Layer 12 of a small transformer language model trained on English Wikipedia (18 layers, counted from 0, width 128).
Take only the direct path to the model's output, skipping the later layers: a vector added to the residual stream pushes a token's score in proportion to its dot product with that token's output vector.

Output vectors of the tokens that the questions are about. A number n stands for n times 0.0058.
"ew": -25 -35 62 -31 -19 26 65 -25 -11 1 -2 -6 -46 16 35 -9 -31 -17 39 25 -64 17 -65 2 -2 -15 59 -18 44 -34 0 12 -6 11 -21 -5 -24 -6 -4 45 -8 -8 -53 -13 -21 -17 33 -9 5 -14 -5 -48 8 13 -49 80 8 15 17 -11 52 25 -39 -4 19 43 -11 31 1 12 11 -54 -20 -29 13 -26 -29 18 -12 -6 -2 4 -18 -12 2 -14 5 4 6 32 -15 -20 29 12 52 -50 20 20 19 21 22 -7 -25 15 14 -22 14 -2 -20 54 55 -20 -26 26 15 -45 -29 5 -38 0 22 -28 -19 7 41 -3 58 -20
"ev": -65 1 15 16 -2 9 71 -24 5 43 0 18 -49 56 14 14 16 -11 52 31 22 -27 -25 -11 19 -58 25 13 -18 2 -22 8 6 30 24 34 -38 7 -17 22 20 -3 -13 -6 38 -38 70 4 -56 -39 -2 -36 1 -34 -24 -3 1 -11 24 13 35 -19 -20 -71 65 -21 -35 13 -11 -57 -5 -29 -61 -80 27 21 -39 3 10 29 19 50 -16 18 -9 32 -12 -21 -17 -48 52 -31 6 38 55 -36 -9 -16 -50 23 -2 -30 2 -13 31 15 34 66 -33 2 -16 13 24 21 -26 -51 9 13 13 3 -39 -57 -18 28 7 46 19 46
"own": -46 -7 5 36 -11 77 -20 3 -30 26 -5 3 -34 5 -12 68 2 10 -18 55 9 -26 53 -13 -21 -12 36 -37 -25 -54 7 5 -32 50 0 -16 -8 0 2 9 -82 7 2 4 42 -36 9 40 -37 -27 1 -28 -27 -9 88 -12 -13 25 54 -4 -42 31 -39 -2 2 -3 -46 21 14 13 60 -2 -22 -66 -5 -18 -17 51 -37 19 -6 32 -20 14 -40 40 -51 -3 -32 15 -28 12 24 -7 4 -3 -9 -27 50 14 25 29 13 22 2 -6 31 -27 -35 -1 3 92 56 25 56 -74 -41 -46 13 30 18 -25 -26 -55 62 9 -12 -58
"ames": -34 1 -36 14 38 14 -30 -21 -17 20 -3 -36 5 45 18 10 4 9 38 38 -53 30 -20 -7 -28 2 15 8 -25 -78 79 -25 -9 -40 -39 1 -33 43 13 42 -50 -37 -37 44 42 -42 20 -14 -39 -36 -30 14 -2 16 -20 31 67 -55 -7 -64 55 8 -33 10 2 27 26 19 7 -19 50 24 9 4 4 5 7 4 -24 -23 -55 24 -3 4 -3 10 -23 -36 -40 27 -23 16 -16 40 12 -46 1 21 18 -18 35 6 -40 -41 -30 -9 32 31 27 9 19 9 -2 -1 17 4 -4 5 17 26 28 -5 4 27 53 -30 8 -22
"ob": -32 -6 14 33 -6 27 9 -6 -8 2 0 21 -37 20 30 18 38 -8 17 26 -31 -35 1 -55 28 -12 -20 -42 -7 -4 -10 40 7 14 13 31 -24 -11 0 41 20 -20 -38 18 -5 -12 41 -6 -5 13 -3 1 -27 28 -4 19 5 -6 63 -6 17 61 6 35 31 43 -51 -45 20 -19 65 38 14 -5 -11 2 -11 13 -16 -74 -34 23 6 19 27 7 -23 15 -29 12 -20 -10 -27 15 4 -17 -9 -18 -32 -2 -6 -13 -32 -16 -12 -11 28 -7 -55 -7 22 5 24 19 0 -33 -7 12 -9 -41 6 -54 21 -32 28 24 -27 3
"or": 26 -28 41 -2 -5 8 20 25 -14 -26 0 -19 -23 -29 2 -25 -36 -1 29 4 23 25 -4 -24 -21 -26 -40 3 24 -37 -19 6 2 45 -14 10 12 -8 -5 -17 -13 -13 19 47 -13 -23 66 14 25 1 19 27 16 -2 -4 -38 3 -2 40 13 26 40 -3 -4 -20 -3 11 12 2 3 -16 23 12 22 -4 -28 -22 -36 19 -49 19 46 -21 -16 23 42 7 -39 -71 -13 -19 14 -22 37 41 -23 -18 -5 -22 -20 14 -42 -7 -24 -5 -14 4 -9 -23 -15 63 24 -12 27 58 -1 -7 14 -12 -24 -33 41 2 -26 52 1 4 -39
"u": 43 -11 -10 31 -31 -45 8 17 6 -38 5 -9 -1 11 21 53 5 -31 43 21 -8 -20 -1 9 7 30 26 -23 -22 -25 -8 13 33 11 -20 3 -48 27 -18 16 34 -47 22 1 1 -7 -15 1 7 34 37 10 -55 -16 -19 3 -17 30 -6 -13 20 22 -17 -5 27 15 22 1 17 9 -28 -17 -40 23 -13 41 8 -5 -36 8 16 50 4 -16 -17 -15 6 0 -35 -28 -40 15 9 28 4 5 -48 48 19 -28 43 -28 24 -21 28 -42 21 1 -31 2 19 -21 -14 11 -3 -4 3 -20 -14 14 -38 14 -37 9 14 -51 30 9
"ure": -18 -2 35 29 -9 27 -38 23 12 0 -2 12 2 -28 -3 45 26 -3 65 10 38 -38 -39 -5 46 -2 -31 -47 12 -55 -20 33 -20 25 -42 26 2 -16 -19 -38 10 -28 -22 63 -32 -20 -19 3 -56 -11 26 12 -12 -13 -13 29 -20 -21 17 -35 52 30 -48 -75 37 -29 16 14 -2 31 -21 40 14 36 -65 26 49 4 41 11 12 57 24 18 38 11 -25 -32 5 -21 -28 -34 1 28 49 -22 38 16 10 7 -34 4 18 -28 41 -13 35 -4 -15 7 -8 11 -4 -20 21 -12 19 -24 -18 17 -2 -68 13 -20 -9 -46 -10 -9
"ember": -27 -2 27 28 0 27 -46 -39 -16 2 -6 28 -13 -9 -11 -32 -23 45 -37 -25 -13 -4 -6 -25 24 -33 5 -29 26 -39 58 28 -33 -14 42 -20 -73 37 13 -58 7 -32 -7 -1 8 4 1 -12 -11 -10 65 10 24 8 -23 3 4 -71 42 25 45 70 -80 21 64 37 -13 -40 23 2 -15 -14 -57 24 71 -26 -27 11 19 7 19 28 35 19 16 17 -35 -3 51 -5 -30 -18 -21 39 50 -9 -17 -15 46 26 -24 12 -62 14 -14 37 17 16 10 27 28 13 6 -8 11 -38 20 -53 43 -43 -37 -41 -28 14 1 -4 -40 17
"is": 18 5 32 28 -28 19 -38 26 -5 -8 3 2 27 -38 -8 5 -32 4 48 27 -16 22 11 -32 2 -40 -8 17 18 -60 -1 -25 10 -11 -29 -18 11 22 -22 14 23 -9 -50 -10 1 20 59 2 -5 10 11 36 -10 7 -34 -8 -21 -7 -16 53 35 11 22 -61 31 -21 -6 -31 -18 -55 54 -23 22 -19 -11 22 16 -15 9 40 5 -35 28 -34 -7 14 -20 9 -6 39 21 -42 -38 52 13 13 -25 15 -25 5 24 22 -5 -20 -30 -1 12 9 4 -39 -12 -37 -5 21 38 55 19 3 12 -2 -14 48 -32 -31 -18 -9 -13 10
":": -33 32 -8 -8 4 -23 -11 -13 -7 11 1 2 -39 -23 -32 -14 -18 -13 -51 -23 42 -1 -33 30 -27 -5 17 -35 -3 -48 13 -42 9 -22 28 42 -21 48 9 -18 -67 -16 -23 -33 8 14 0 0 1 17 -16 27 31 -39 40 34 -6 3 -14 -28 -2 14 17 -7 -2 27 16 6 36 -6 -6 14 25 24 -47 -10 16 8 -42 8 -14 54 -3 7 1 -30 6 5 39 14 14 -16 -15 -48 6 15 -2 16 7 0 45 23 16 -23 12 37 -8 -25 -22 10 -9 -16 -14 31 -27 13 20 0 14 -4 -44 31 41 72 -24 24 9 21
"ov": -6 -6 -44 -21 26 20 28 -19 11 53 4 13 41 38 9 10 6 34 20 11 21 -13 -31 -49 9 -19 -7 -12 -3 -5 23 -2 22 -3 21 34 -55 -10 21 -12 5 12 -56 0 -11 -25 56 -26 -23 61 -26 -58 -26 52 -39 6 -7 -19 84 20 1 21 23 14 -13 14 17 -38 -25 -41 52 -10 -16 -2 22 24 -50 8 -6 27 49 33 1 -15 0 25 -7 -37 -36 22 -20 -20 -6 19 4 0 -29 10 -23 -3 30 -50 -47 1 34 15 31 26 -50 28 9 11 24 10 22 -16 -6 -24 -4 -29 -45 -61 7 -24 20 -17 -11 -10
";": -29 15 34 -13 -37 -12 -21 14 -13 13 -2 -20 -7 36 9 4 -10 -4 -13 38 11 11 9 -36 -8 5 21 -14 -15 -7 -13 -36 -29 -29 13 -4 -11 3 -21 -35 -68 -13 8 -37 -23 17 -17 -25 5 19 5 1 35 15 3 -9 13 31 -19 4 -10 -22 26 16 -18 48 -2 -19 -11 -3 -13 5 9 -2 -22 20 34 -18 -39 -2 -22 45 67 46 -5 10 -22 -10 56 3 7 8 5 -41 -7 -3 0 1 -22 9 -17 -17 0 25 32 3 -1 0 5 -4 25 -11 -38 13 -11 42 -36 -5 7 4 20 21 20 40 -24 50 17 1
"e": -10 34 -13 -33 -54 0 -10 -21 -17 9 5 7 18 -16 31 32 14 -32 -20 66 17 26 7 7 7 -21 53 9 13 2 -34 0 0 -9 -7 27 1 4 -38 9 26 10 4 19 -10 27 74 13 -8 -1 -39 -15 2 -6 -45 -25 -1 -16 -31 27 56 2 14 -68 76 -39 -16 16 33 -27 -29 -28 -13 5 4 -25 -25 -12 5 -19 32 40 -30 -18 -19 7 -33 17 -49 -19 -8 17 28 48 -3 -12 62 8 -16 -25 31 -31 -31 6 -11 -22 0 13 -33 9 0 -3 8 -3 -52 -36 17 18 21 -19 -24 39 28 42 30 41 -54 11
"id": 47 4 -19 16 -10 -13 3 -10 -39 -14 4 19 38 -6 -17 20 14 0 20 23 -3 -28 11 1 -6 -8 -61 -12 37 0 -5 -12 -16 -21 -9 7 14 37 15 21 29 -30 24 -38 -10 0 38 -14 12 8 0 -16 0 -10 22 -27 -13 56 -28 -2 8 32 -39 -12 27 17 -54 -37 -36 -34 47 -17 34 27 -15 -25 -11 2 -10 20 46 33 -3 -10 -2 8 17 -39 -20 36 -42 -7 -19 44 -1 -14 -25 39 -19 -35 -19 -5 15 -24 -5 6 17 -11 2 -2 -11 -15 -2 -11 13 23 -25 12 55 -12 -6 3 -34 -48 -1 56 -8 79
"se": -12 -34 27 39 -14 46 1 44 4 17 -4 13 19 -19 83 -46 3 -11 39 5 18 7 -31 -1 -70 -52 -7 -78 10 18 -2 -12 6 77 -1 40 7 -44 62 -7 -11 27 -17 21 14 -69 82 12 -36 -46 -43 15 -11 -18 37 29 -30 -2 -12 -25 -27 3 3 -63 41 -2 2 -30 -16 14 -23 -8 -9 11 10 -10 39 -16 78 19 3 -46 -5 17 3 -25 -21 40 -26 -30 46 3 -32 -23 44 -9 -33 18 -41 19 -41 -3 -34 6 14 -28 1 -8 30 52 24 29 -11 -38 25 -30 -2 -75 -19 -12 53 -25 58 -9 40 -31 34 25
"th": 21 54 3 -1 79 -17 2 15 20 23 -2 3 -15 -23 25 -15 31 18 40 -34 -53 -18 1 -28 -7 26 6 -32 53 -26 -18 12 27 3 -16 -19 -19 29 -11 16 -44 6 -8 -19 -43 -3 -5 -32 -30 55 -23 17 -3 24 5 30 15 0 -55 -50 -26 15 25 9 34 11 -27 15 -64 29 5 -18 -21 27 8 26 30 63 40 -46 -5 -38 -47 -5 10 5 -43 -3 -21 -10 -17 -10 -17 41 6 -12 27 42 -76 -3 32 20 -18 47 9 6 2 9 33 2 39 -19 -35 -60 -45 -53 -6 -11 44 -16 28 -13 49 -2 -27 30 -10 15
"per": 17 -25 -13 -8 4 53 -23 -28 -11 19 -5 10 11 -3 15 42 8 6 11 -16 13 -56 -2 19 3 5 11 16 -60 14 5 35 15 67 21 -2 -44 17 30 -61 -22 -6 19 -42 -30 -22 18 2 11 14 -46 -26 7 25 -10 -8 -21 3 -41 -31 -45 47 -60 -18 74 6 -25 -11 -32 -28 38 -35 -40 -12 29 2 -25 2 47 35 -35 26 49 18 -10 -19 -8 4 -36 1 51 27 -22 -30 21 -20 27 58 -55 62 -14 12 -43 0 -13 -10 15 12 15 -11 25 -32 -37 -34 47 24 3 -18 68 7 12 -18 37 22 47 -14 -47 -17
"b": 11 -12 -25 -14 5 19 9 43 -14 10 2 -4 6 -22 5 34 53 7 54 -33 -8 -8 22 41 8 6 -29 13 15 0 -22 27 -10 61 -16 3 -25 36 -29 -52 -3 -2 26 15 -21 0 -12 -12 18 19 -45 33 -14 -14 2 -1 5 14 -9 20 -56 -3 9 -7 60 47 -1 3 37 -42 42 -30 1 -11 -17 -10 3 -7 -6 -73 19 -50 -11 -4 -3 -23 -4 23 4 -5 33 28 7 -25 10 19 -1 20 -14 -10 -11 -15 -38 -29 -22 14 16 10 19 -12 15 6 -14 6 -34 -10 -12 16 -18 -28 10 15 16 20 27 -34 -26 -25
"2": -2 15 0 -18 16 -19 -18 27 16 -30 -1 3 -9 2 -35 -16 -8 -11 -35 -48 -25 0 19 11 27 22 9 -20 8 -9 -22 8 -8 -25 -1 -20 -2 44 -26 15 5 23 10 31 -1 11 4 4 -14 -47 -21 19 -2 1 -3 -8 13 -14 -7 11 -24 35 3 4 -22 5 -1 26 -4 21 -2 32 25 5 21 28 1 -13 4 11 -10 10 24 24 -19 14 15 4 -20 -16 25 3 15 7 6 -38 -17 -43 23 7 -32 -16 25 22 31 -10 4 -23 -40 -32 -1 4 10 -8 -10 -26 24 -7 17 -11 26 -22 16 4 -12 28 14 6
"ance": -50 7 39 -30 2 35 50 48 -36 -23 -5 11 -18 21 -6 -5 19 10 -3 51 -60 -59 31 -40 -15 -41 30 -14 -5 -15 45 -29 -22 61 -16 41 -70 -14 -24 -2 -28 20 -13 -23 5 -32 -3 -4 18 41 49 19 0 -25 -21 -6 -48 -23 54 -6 32 -22 14 -52 -3 3 1 38 -37 -49 17 -32 33 12 16 9 12 52 20 -48 -76 25 -23 -3 20 16 -55 31 -60 15 65 -4 -50 65 56 -6 -20 -20 -4 34 -29 -16 -13 94 -19 -34 49 2 29 21 48 17 28 39 1 -28 -4 -66 -14 14 27 -18 15 -33 -17 -39 14 33
"enc": -19 -11 -9 -12 19 45 -27 11 -8 8 -5 6 1 13 -12 38 48 -29 -43 19 -19 8 0 -21 -38 -8 -2 15 19 -22 7 -19 -13 50 37 22 -10 -67 2 -1 5 -13 -20 41 34 -70 -16 14 44 11 44 45 14 -29 -17 25 -10 -7 -1 -25 65 39 -18 -60 43 34 -11 -9 -57 -27 4 -27 6 19 32 35 -1 16 7 -52 16 19 31 9 24 -9 21 -44 -8 36 -7 50 -26 28 -3 -35 -5 -22 12 -11 -51 8 -44 -45 -21 -32 19 8 -15 27 -40 -43 -56 -43 29 40 22 -28 37 31 -20 26 -8 14 10 -3 44 -18

Each question shows what one neuron of this layer's MLP adds at an activation of 1. A number n stands for n times 0.0081.

n310: 2 -11 -6 -33 -14 -6 -25 4 -12 0 -9 34 20 -1 37 -6 7 -30 45 22 8 1 24 1 -30 -26 2 40 11 7 19 25 14 -22 -12 -3 21 -19 51 -7 -4 -10 9 6 21 -13 32 -5 3 -16 -18 20 -9 -13 30 -9 -10 -2 -16 -43 -47 -28 9 17 29 -10 -9 5 18 -20 -4 -1 14 -23 6 26 -16 9 -7 37 -3 7 -28 11 22 -14 10 24 0 -2 -39 39 4 -25 -3 20 -12 15 -1 -4 8 -25 -10 -18 -16 -1 -21 15 -3 -11 14 6 18 29 5 -1 -5 6 -28 10 6 14 -23 -9 49 -12 24 -16
Pushed down most: "ember"

n487: -3 -13 11 -13 11 7 38 21 0 9 2 -2 -13 -3 -1 19 6 -57 33 2 -17 -11 15 -6 -12 -18 -2 -10 -4 -2 -7 6 -14 42 -16 -4 4 -1 -26 8 10 22 31 33 9 13 -5 -3 35 6 -16 -5 15 26 32 25 -17 -4 17 3 -23 -4 3 -6 -18 2 14 -5 -38 7 -19 -1 -28 -33 15 -9 -2 14 -1 7 12 25 -18 15 -18 -36 -17 20 3 1 10 7 16 15 27 5 16 -8 20 -10 5 -16 -9 -51 29 -8 8 -1 12 3 -5 -15 -31 11 -55 -1 22 14 -5 -42 -21 35 23 -9 -5 -16 -2 1
Pushed up most: "b"

n142: 12 -28 6 38 10 4 32 -27 22 15 -13 9 10 -4 2 -5 -36 -6 30 -7 -4 6 -15 30 -25 20 -10 -32 2 2 16 -5 1 5 9 22 10 6 -15 1 -2 -26 -11 16 22 -41 1 -11 11 6 10 -26 18 -29 -31 -26 -19 -10 -12 20 13 -18 -9 -18 36 -10 16 12 -12 8 29 -8 -21 28 1 -2 -2 -12 -14 -18 -16 -5 -4 4 4 7 -31 2 20 -13 -21 31 0 -18 -4 34 1 37 -11 -8 19 -43 1 -34 -6 42 43 16 -10 -2 -8 -1 -1 -16 55 -14 -17 1 24 -14 -35 9 -11 3 34 -34 35 7
Pushed down most: "2"

n279: -7 -12 7 -7 29 19 29 14 -5 -16 6 -8 23 -1 13 7 15 -7 15 -2 9 -6 18 -26 1 -2 -2 23 1 -19 45 -12 9 -11 14 -21 -25 2 -11 -11 36 -29 -49 31 -5 -10 10 -25 16 53 8 14 -3 25 24 -34 34 0 5 5 -5 -9 2 17 16 -10 -6 -18 -18 -1 0 -14 6 -10 -27 8 -22 13 14 12 -12 8 -14 -21 -18 1 34 -9 10 -2 -21 30 -5 -26 10 12 3 15 -44 -56 2 14 -33 -21 9 -6 7 -11 -10 26 -2 -18 21 8 32 7 35 -17 1 1 -6 -16 34 2 11 -26 -31 -23
Pushed up most: "ov"

n103: 1 25 -8 10 3 -30 4 27 10 17 43 16 45 -16 -5 17 6 52 -19 -10 -7 9 0 1 -15 12 5 -9 -11 34 51 -2 -20 21 -14 -1 -9 7 21 3 13 13 -7 -6 43 -25 -16 13 -7 -41 -2 -21 28 -11 10 13 -47 8 -8 20 -1 -14 -21 -9 5 12 8 9 -21 -12 -20 -55 11 28 -16 15 -9 28 14 25 -27 -22 14 45 18 -3 -1 -12 -10 19 -24 41 11 5 24 0 -25 -1 -27 -12 -46 7 -18 -11 -35 -19 8 21 15 3 -14 6 -32 -4 -11 1 2 -29 17 6 -28 5 45 -24 -16 20 -10 -24
Pushed up most: "enc"

n426: 12 -3 -6 11 15 -18 -15 27 -8 -16 -15 -17 16 30 -14 21 25 -6 -8 -7 -8 -6 -9 -11 3 3 -8 -20 22 12 45 -1 -24 21 -34 3 20 -3 52 49 33 -5 14 -14 24 -19 -17 -28 -4 4 -12 30 10 5 -18 -9 16 2 5 -18 -41 -21 -12 12 -1 14 -26 8 3 27 18 14 -8 -12 -2 -7 -53 -18 6 -7 -14 -4 21 1 20 30 -28 -11 34 22 1 13 -22 37 10 2 -7 -1 -16 -2 12 -8 3 -22 -19 16 -13 -23 -2 -21 -17 -2 6 -8 47 -2 9 -5 -31 11 10 -16 4 -1 7 -1 -31 -8
Pushed up most: "ames"

n272: -34 37 31 1 -5 26 27 7 20 -8 -11 -8 9 -19 -41 -15 32 14 -7 -1 -4 19 0 -33 -17 -8 -9 12 16 23 -18 -16 -17 23 -20 -9 29 14 30 -5 4 13 -1 -40 -9 -17 4 -1 1 15 -8 -26 -7 24 -25 1 -5 2 21 -24 -12 5 -37 -50 -17 -24 1 16 -8 8 23 -7 14 13 -35 -3 -36 19 9 20 0 8 -12 -13 6 -3 -22 3 -20 -3 -1 -22 20 10 21 42 81 -39 4 -10 -9 12 -5 10 32 -14 3 -17 -20 19 12 -33 -8 18 -13 -1 -7 42 1 15 -11 -14 43 -18 6 7 5 -16
Pushed down most: "u"

n151: 36 21 -5 -38 56 -15 -16 28 -17 20 -12 8 -10 29 -14 -21 -41 17 0 27 1 6 15 -7 -4 -44 -24 -29 -8 0 17 -12 -36 34 -6 27 12 35 -13 33 -42 6 3 24 -1 -1 8 1 -13 -29 14 -18 -16 -9 6 5 15 11 -11 16 -11 -37 18 11 -23 7 -17 9 28 37 6 10 -10 -53 -16 -12 -19 12 -57 -11 21 -4 -2 -22 -14 -1 4 32 3 23 -8 -3 11 6 -6 -25 14 0 -12 0 50 0 28 -26 -22 13 41 -15 32 34 19 0 17 -19 -1 -2 -25 -1 -45 26 22 -9 0 2 9 -3 -51 14
Which two tokens does it push up most, strongest first? "own", "ames"

n342: -22 20 -17 42 21 -6 16 9 2 -6 -7 23 -16 12 8 -20 31 13 17 -15 0 -20 2 -17 -11 6 22 16 20 -17 -8 -31 -25 -13 -5 2 -5 -25 3 -25 -19 0 -29 -1 0 3 26 9 17 -17 -9 21 -5 -3 -19 32 6 -1 5 22 32 1 -10 13 0 -5 -11 -9 -19 8 3 -21 36 -14 8 -3 4 9 44 4 16 -8 -7 -7 7 16 -19 -20 3 15 9 1 7 8 12 -25 9 0 -20 -20 -20 3 -3 21 -2 2 3 -23 -14 23 -8 -5 11 -3 29 -10 -2 -3 15 21 6 5 8 -21 -12 -23 -15 -24
Pushed down most: "u"

n476: -4 -4 -8 -21 -27 -8 -7 19 -18 3 57 8 -5 14 -11 -39 17 8 -35 -29 -8 -30 12 -47 -28 -4 5 -45 30 -25 -18 27 -15 16 -39 -1 23 3 23 31 -15 25 10 -7 -25 22 6 -16 4 -45 -12 -13 -5 -9 6 -2 16 -6 -4 25 -28 19 -11 36 8 6 -7 3 -4 36 43 -28 15 19 21 -25 38 -1 -14 0 -7 20 38 25 -38 -8 33 -9 -16 -21 -23 -9 -14 -25 -30 -1 -16 25 25 2 -16 -22 38 12 -19 53 34 7 -19 5 -9 -17 9 -3 28 -6 -2 -3 65 -10 -6 7 40 16 -25 -1 20 13
Pushed up most: "2"

n172: 2 37 -6 47 -32 28 -15 -7 20 25 44 -5 39 1 -13 -14 4 -11 -14 -6 33 14 -12 -4 -14 11 8 17 19 -14 -36 -9 -8 2 -16 29 -21 25 12 -12 27 -5 7 26 -17 -1 -13 -38 -12 -11 27 10 -42 17 8 -38 -35 11 15 45 24 -4 -16 -28 -14 4 -8 6 -25 -34 -9 2 13 -16 -7 5 31 -1 -11 1 12 11 18 -29 -14 9 -17 -3 48 -27 11 -27 -8 36 3 9 -6 -6 31 25 34 -13 -1 -15 8 25 17 6 -19 -84 -23 -14 9 -3 20 10 8 4 -26 -46 12 42 1 -29 1 -19 -25 10
Pushed down most: "ew"

n273: 26 8 11 -5 7 -18 7 -19 -2 17 -15 -19 13 -16 23 -13 12 -15 -10 5 39 -15 -30 -25 2 20 22 -18 4 -11 1 6 31 -2 -14 1 -12 -52 32 -3 -9 10 -10 18 -24 -1 -41 11 15 -31 42 -4 -3 21 -24 -34 -1 0 -12 9 52 23 20 24 -15 -5 -14 5 20 26 -52 -10 8 7 25 19 -22 -3 -13 -5 5 -5 6 -32 -22 -27 -38 -8 -30 28 -4 12 22 5 -10 8 -3 -24 28 -42 25 -1 42 1 -2 -46 -2 -40 -40 -17 14 10 31 44 32 -49 31 1 19 18 -35 3 -15 23 45 1 -5 39
Pushed up most: "u"

n239: 10 -2 -5 7 1 -11 -14 -30 9 8 -10 -1 -1 -17 -41 -6 13 18 31 -3 7 8 -34 9 8 11 -3 -2 5 -15 23 16 21 5 6 -2 -2 -15 26 13 46 22 2 40 0 -11 12 -2 -4 10 10 -10 1 -3 -28 11 -36 17 6 32 27 5 -37 -22 -5 -11 13 36 28 -7 -6 -18 16 -5 -25 -4 18 9 32 28 -22 -22 -2 -40 21 -12 -11 24 -4 46 -47 -32 -21 -33 -17 -5 21 24 25 -24 -14 -29 10 -16 32 -20 14 25 16 -5 -24 1 -26 -7 -23 -4 -25 -5 16 -44 22 -24 26 -16 12 -3 -3 11
Pushed up most: "ure"

n94: 14 -13 -6 -16 -23 -6 -5 -1 13 -29 28 27 -32 -6 6 64 35 -22 -6 -11 28 1 -29 20 6 -45 2 25 -15 -37 32 -46 32 -17 21 12 27 6 -31 -13 -42 -34 -17 -29 24 1 -34 10 47 21 -30 -25 -57 -7 -56 30 -6 10 24 1 33 3 -17 65 -10 15 -43 15 5 -17 -18 22 -2 42 21 -2 -2 11 2 0 -49 9 22 26 9 -30 25 18 7 -26 -1 -10 24 -15 -7 3 -33 4 -28 14 12 1 18 14 2 15 16 27 30 -4 -56 -39 35 11 -46 36 11 19 -33 -16 -6 -4 19 -2 34 25 -40 4
Pushed down most: "se"

n32: 29 44 -15 23 -23 7 1 5 -21 1 60 -16 45 9 6 10 11 20 -2 4 2 -37 -4 -12 -9 -10 12 -30 -19 9 16 -1 -11 -17 -2 23 6 8 -5 -3 27 -14 34 0 30 -24 -23 -12 -36 -13 1 9 30 -3 22 -5 -10 63 2 6 22 24 -1 -16 -3 7 -25 -2 30 -5 13 -26 4 27 13 -2 -6 34 25 -5 -11 -20 -32 -30 23 19 -5 -9 -18 4 -12 6 -18 5 11 4 -18 -15 -1 -36 2 -46 -15 38 12 -3 -13 -41 -11 13 3 25 -3 1 1 4 -30 -12 -18 -7 16 -18 -3 -16 -16 43 -41 -20
Which three tokens does it push up most, strongest first? "id", "own", "ance"

n321: -12 -23 14 6 3 -5 10 -13 7 -19 -10 6 12 24 -22 -39 15 -39 12 7 -30 -26 -6 -4 22 20 11 27 -1 36 39 19 -41 -13 -13 -25 3 -8 -21 -28 6 22 14 2 -19 31 20 -6 1 15 -10 -28 -50 -12 -4 -8 29 38 32 -19 -14 14 4 4 27 36 16 23 -1 -8 24 -20 -22 -16 -9 11 9 -24 -24 23 -49 -1 19 -24 -6 8 -16 -2 -30 -24 11 -19 26 -13 0 -8 -5 -9 12 13 31 -32 4 10 -25 -1 20 17 22 -32 11 24 40 13 9 -10 -8 4 -31 23 -4 -1 7 19 -12 -3 -29 2
Pushed up most: "ance"

n353: -10 14 22 3 24 33 -16 14 11 27 -25 -13 -1 -16 6 8 -3 16 -21 7 -7 6 -20 28 3 -3 -3 4 58 -51 -6 -2 -28 -13 -17 40 -14 3 -19 10 36 28 -38 18 -28 -9 5 -25 17 22 -35 -6 -25 60 -44 -31 5 -28 -3 5 19 1 13 34 8 19 7 19 1 3 -16 -15 -50 7 24 -21 -3 30 -31 8 17 -2 -58 -23 17 18 -32 -14 2 -21 9 -44 2 17 9 -31 -14 11 -26 11 28 -6 -27 1 16 -8 22 -5 -1 27 12 3 1 11 -7 -54 20 1 30 -1 34 9 8 -18 3 37 -18 32
Pushed up most: "th"

n454: 1 27 40 38 -14 21 24 -11 11 4 -3 -10 -15 -7 -10 2 -22 1 3 36 -16 -12 48 -20 2 -18 41 26 -8 19 17 0 -19 -21 -26 -19 -18 -5 43 5 16 -16 -1 -18 14 -34 12 -5 32 15 29 0 -27 -8 6 -18 0 5 17 -33 -4 25 5 -2 33 33 16 8 -3 33 15 2 24 23 8 -18 -20 15 19 -28 22 -20 29 -19 -20 -9 21 -31 -34 -20 -48 48 -8 11 -5 -15 -15 -15 -13 -36 4 -7 -33 -16 1 -6 17 10 -25 24 25 -10 -35 -17 -3 -17 -6 -25 0 26 27 -1 8 20 -5 -35 -12 -12
Pushed down most: ":"

n109: -16 -21 -37 19 0 -21 18 17 7 26 -33 -25 -7 12 26 25 17 -41 -20 -23 -13 -1 31 -25 20 -29 12 -9 19 -19 -35 27 22 5 -36 24 -8 10 -28 30 22 16 -1 2 -36 13 8 13 34 40 44 -7 -6 -42 25 6 5 37 -38 -1 -14 1 -7 -18 -5 29 -27 43 15 15 -21 -20 -12 5 1 0 -33 12 -9 -5 13 20 -30 -7 8 -9 -13 16 -72 0 -13 -18 -30 -1 -32 -8 38 -13 21 -1 27 8 -38 7 -20 7 -12 2 -11 -19 4 26 30 16 25 24 -12 13 10 -33 10 -23 -1 -15 21 -8 -13 30
Pushed down most: ";"

n174: 11 -16 39 -12 2 10 -2 -7 -23 18 15 2 46 -7 25 -18 -18 -1 10 -8 3 57 21 -17 22 -46 -9 -19 26 -32 -11 -29 -18 18 -19 -10 33 -36 18 13 7 26 3 -27 -5 -12 -11 -23 -20 -7 31 7 -18 14 29 27 -5 21 17 10 -28 3 40 8 -20 -4 9 -35 -20 -62 22 7 -6 24 -4 -6 13 -13 4 16 28 0 -22 -3 38 -1 -31 23 5 -18 6 18 -30 -10 31 -2 5 1 1 -3 -16 7 -13 6 -15 -21 -11 10 41 4 -4 -7 36 26 -9 -10 -11 -32 -5 21 -31 23 3 9 15 8 -17 -11
Which three tokens does it push up most, strongest first? "se", "is", "ance"

n136: -1 14 -42 -12 -14 -33 -10 25 14 1 -3 1 -10 -12 4 -10 -35 -24 2 8 -27 -12 8 8 -8 6 17 -7 -20 -18 27 6 -48 28 17 15 13 -4 -53 13 -16 27 -5 -19 -20 28 16 23 -35 23 -17 12 29 5 7 -7 -35 -20 19 -7 21 9 -3 -30 2 1 -15 -14 35 59 -5 10 1 -52 -19 15 18 -11 7 -8 -1 -23 46 -11 1 -28 26 -20 4 27 21 -29 36 -5 0 12 15 -7 22 -8 22 28 -5 -35 -29 -29 -10 -6 4 -26 9 -7 -5 34 23 6 38 -12 5 -6 2 19 -21 -24 -6 4 -13 19
Which two tokens does it push up most, strongest first? "is", ":"

n347: -28 20 -13 -3 13 12 -3 30 62 -4 -5 -28 11 -6 -20 -8 -42 22 9 33 -29 -16 26 10 24 1 15 -19 22 -11 8 -5 -17 -32 6 5 9 -21 -6 24 40 -38 -16 4 -5 4 22 31 -11 7 30 -54 22 -23 -34 0 -26 -3 -3 22 0 -11 -25 -27 -19 -16 26 -42 -39 1 39 13 20 18 8 4 -32 -2 19 11 -13 -52 -22 -18 -20 14 -13 6 -1 -10 41 1 -20 -3 2 20 -35 17 -16 27 -2 0 13 18 16 -44 -5 -13 7 4 -14 22 21 19 -17 43 -10 39 -35 -19 1 6 17 48 -6 27 -31 2
Pushed up most: "is"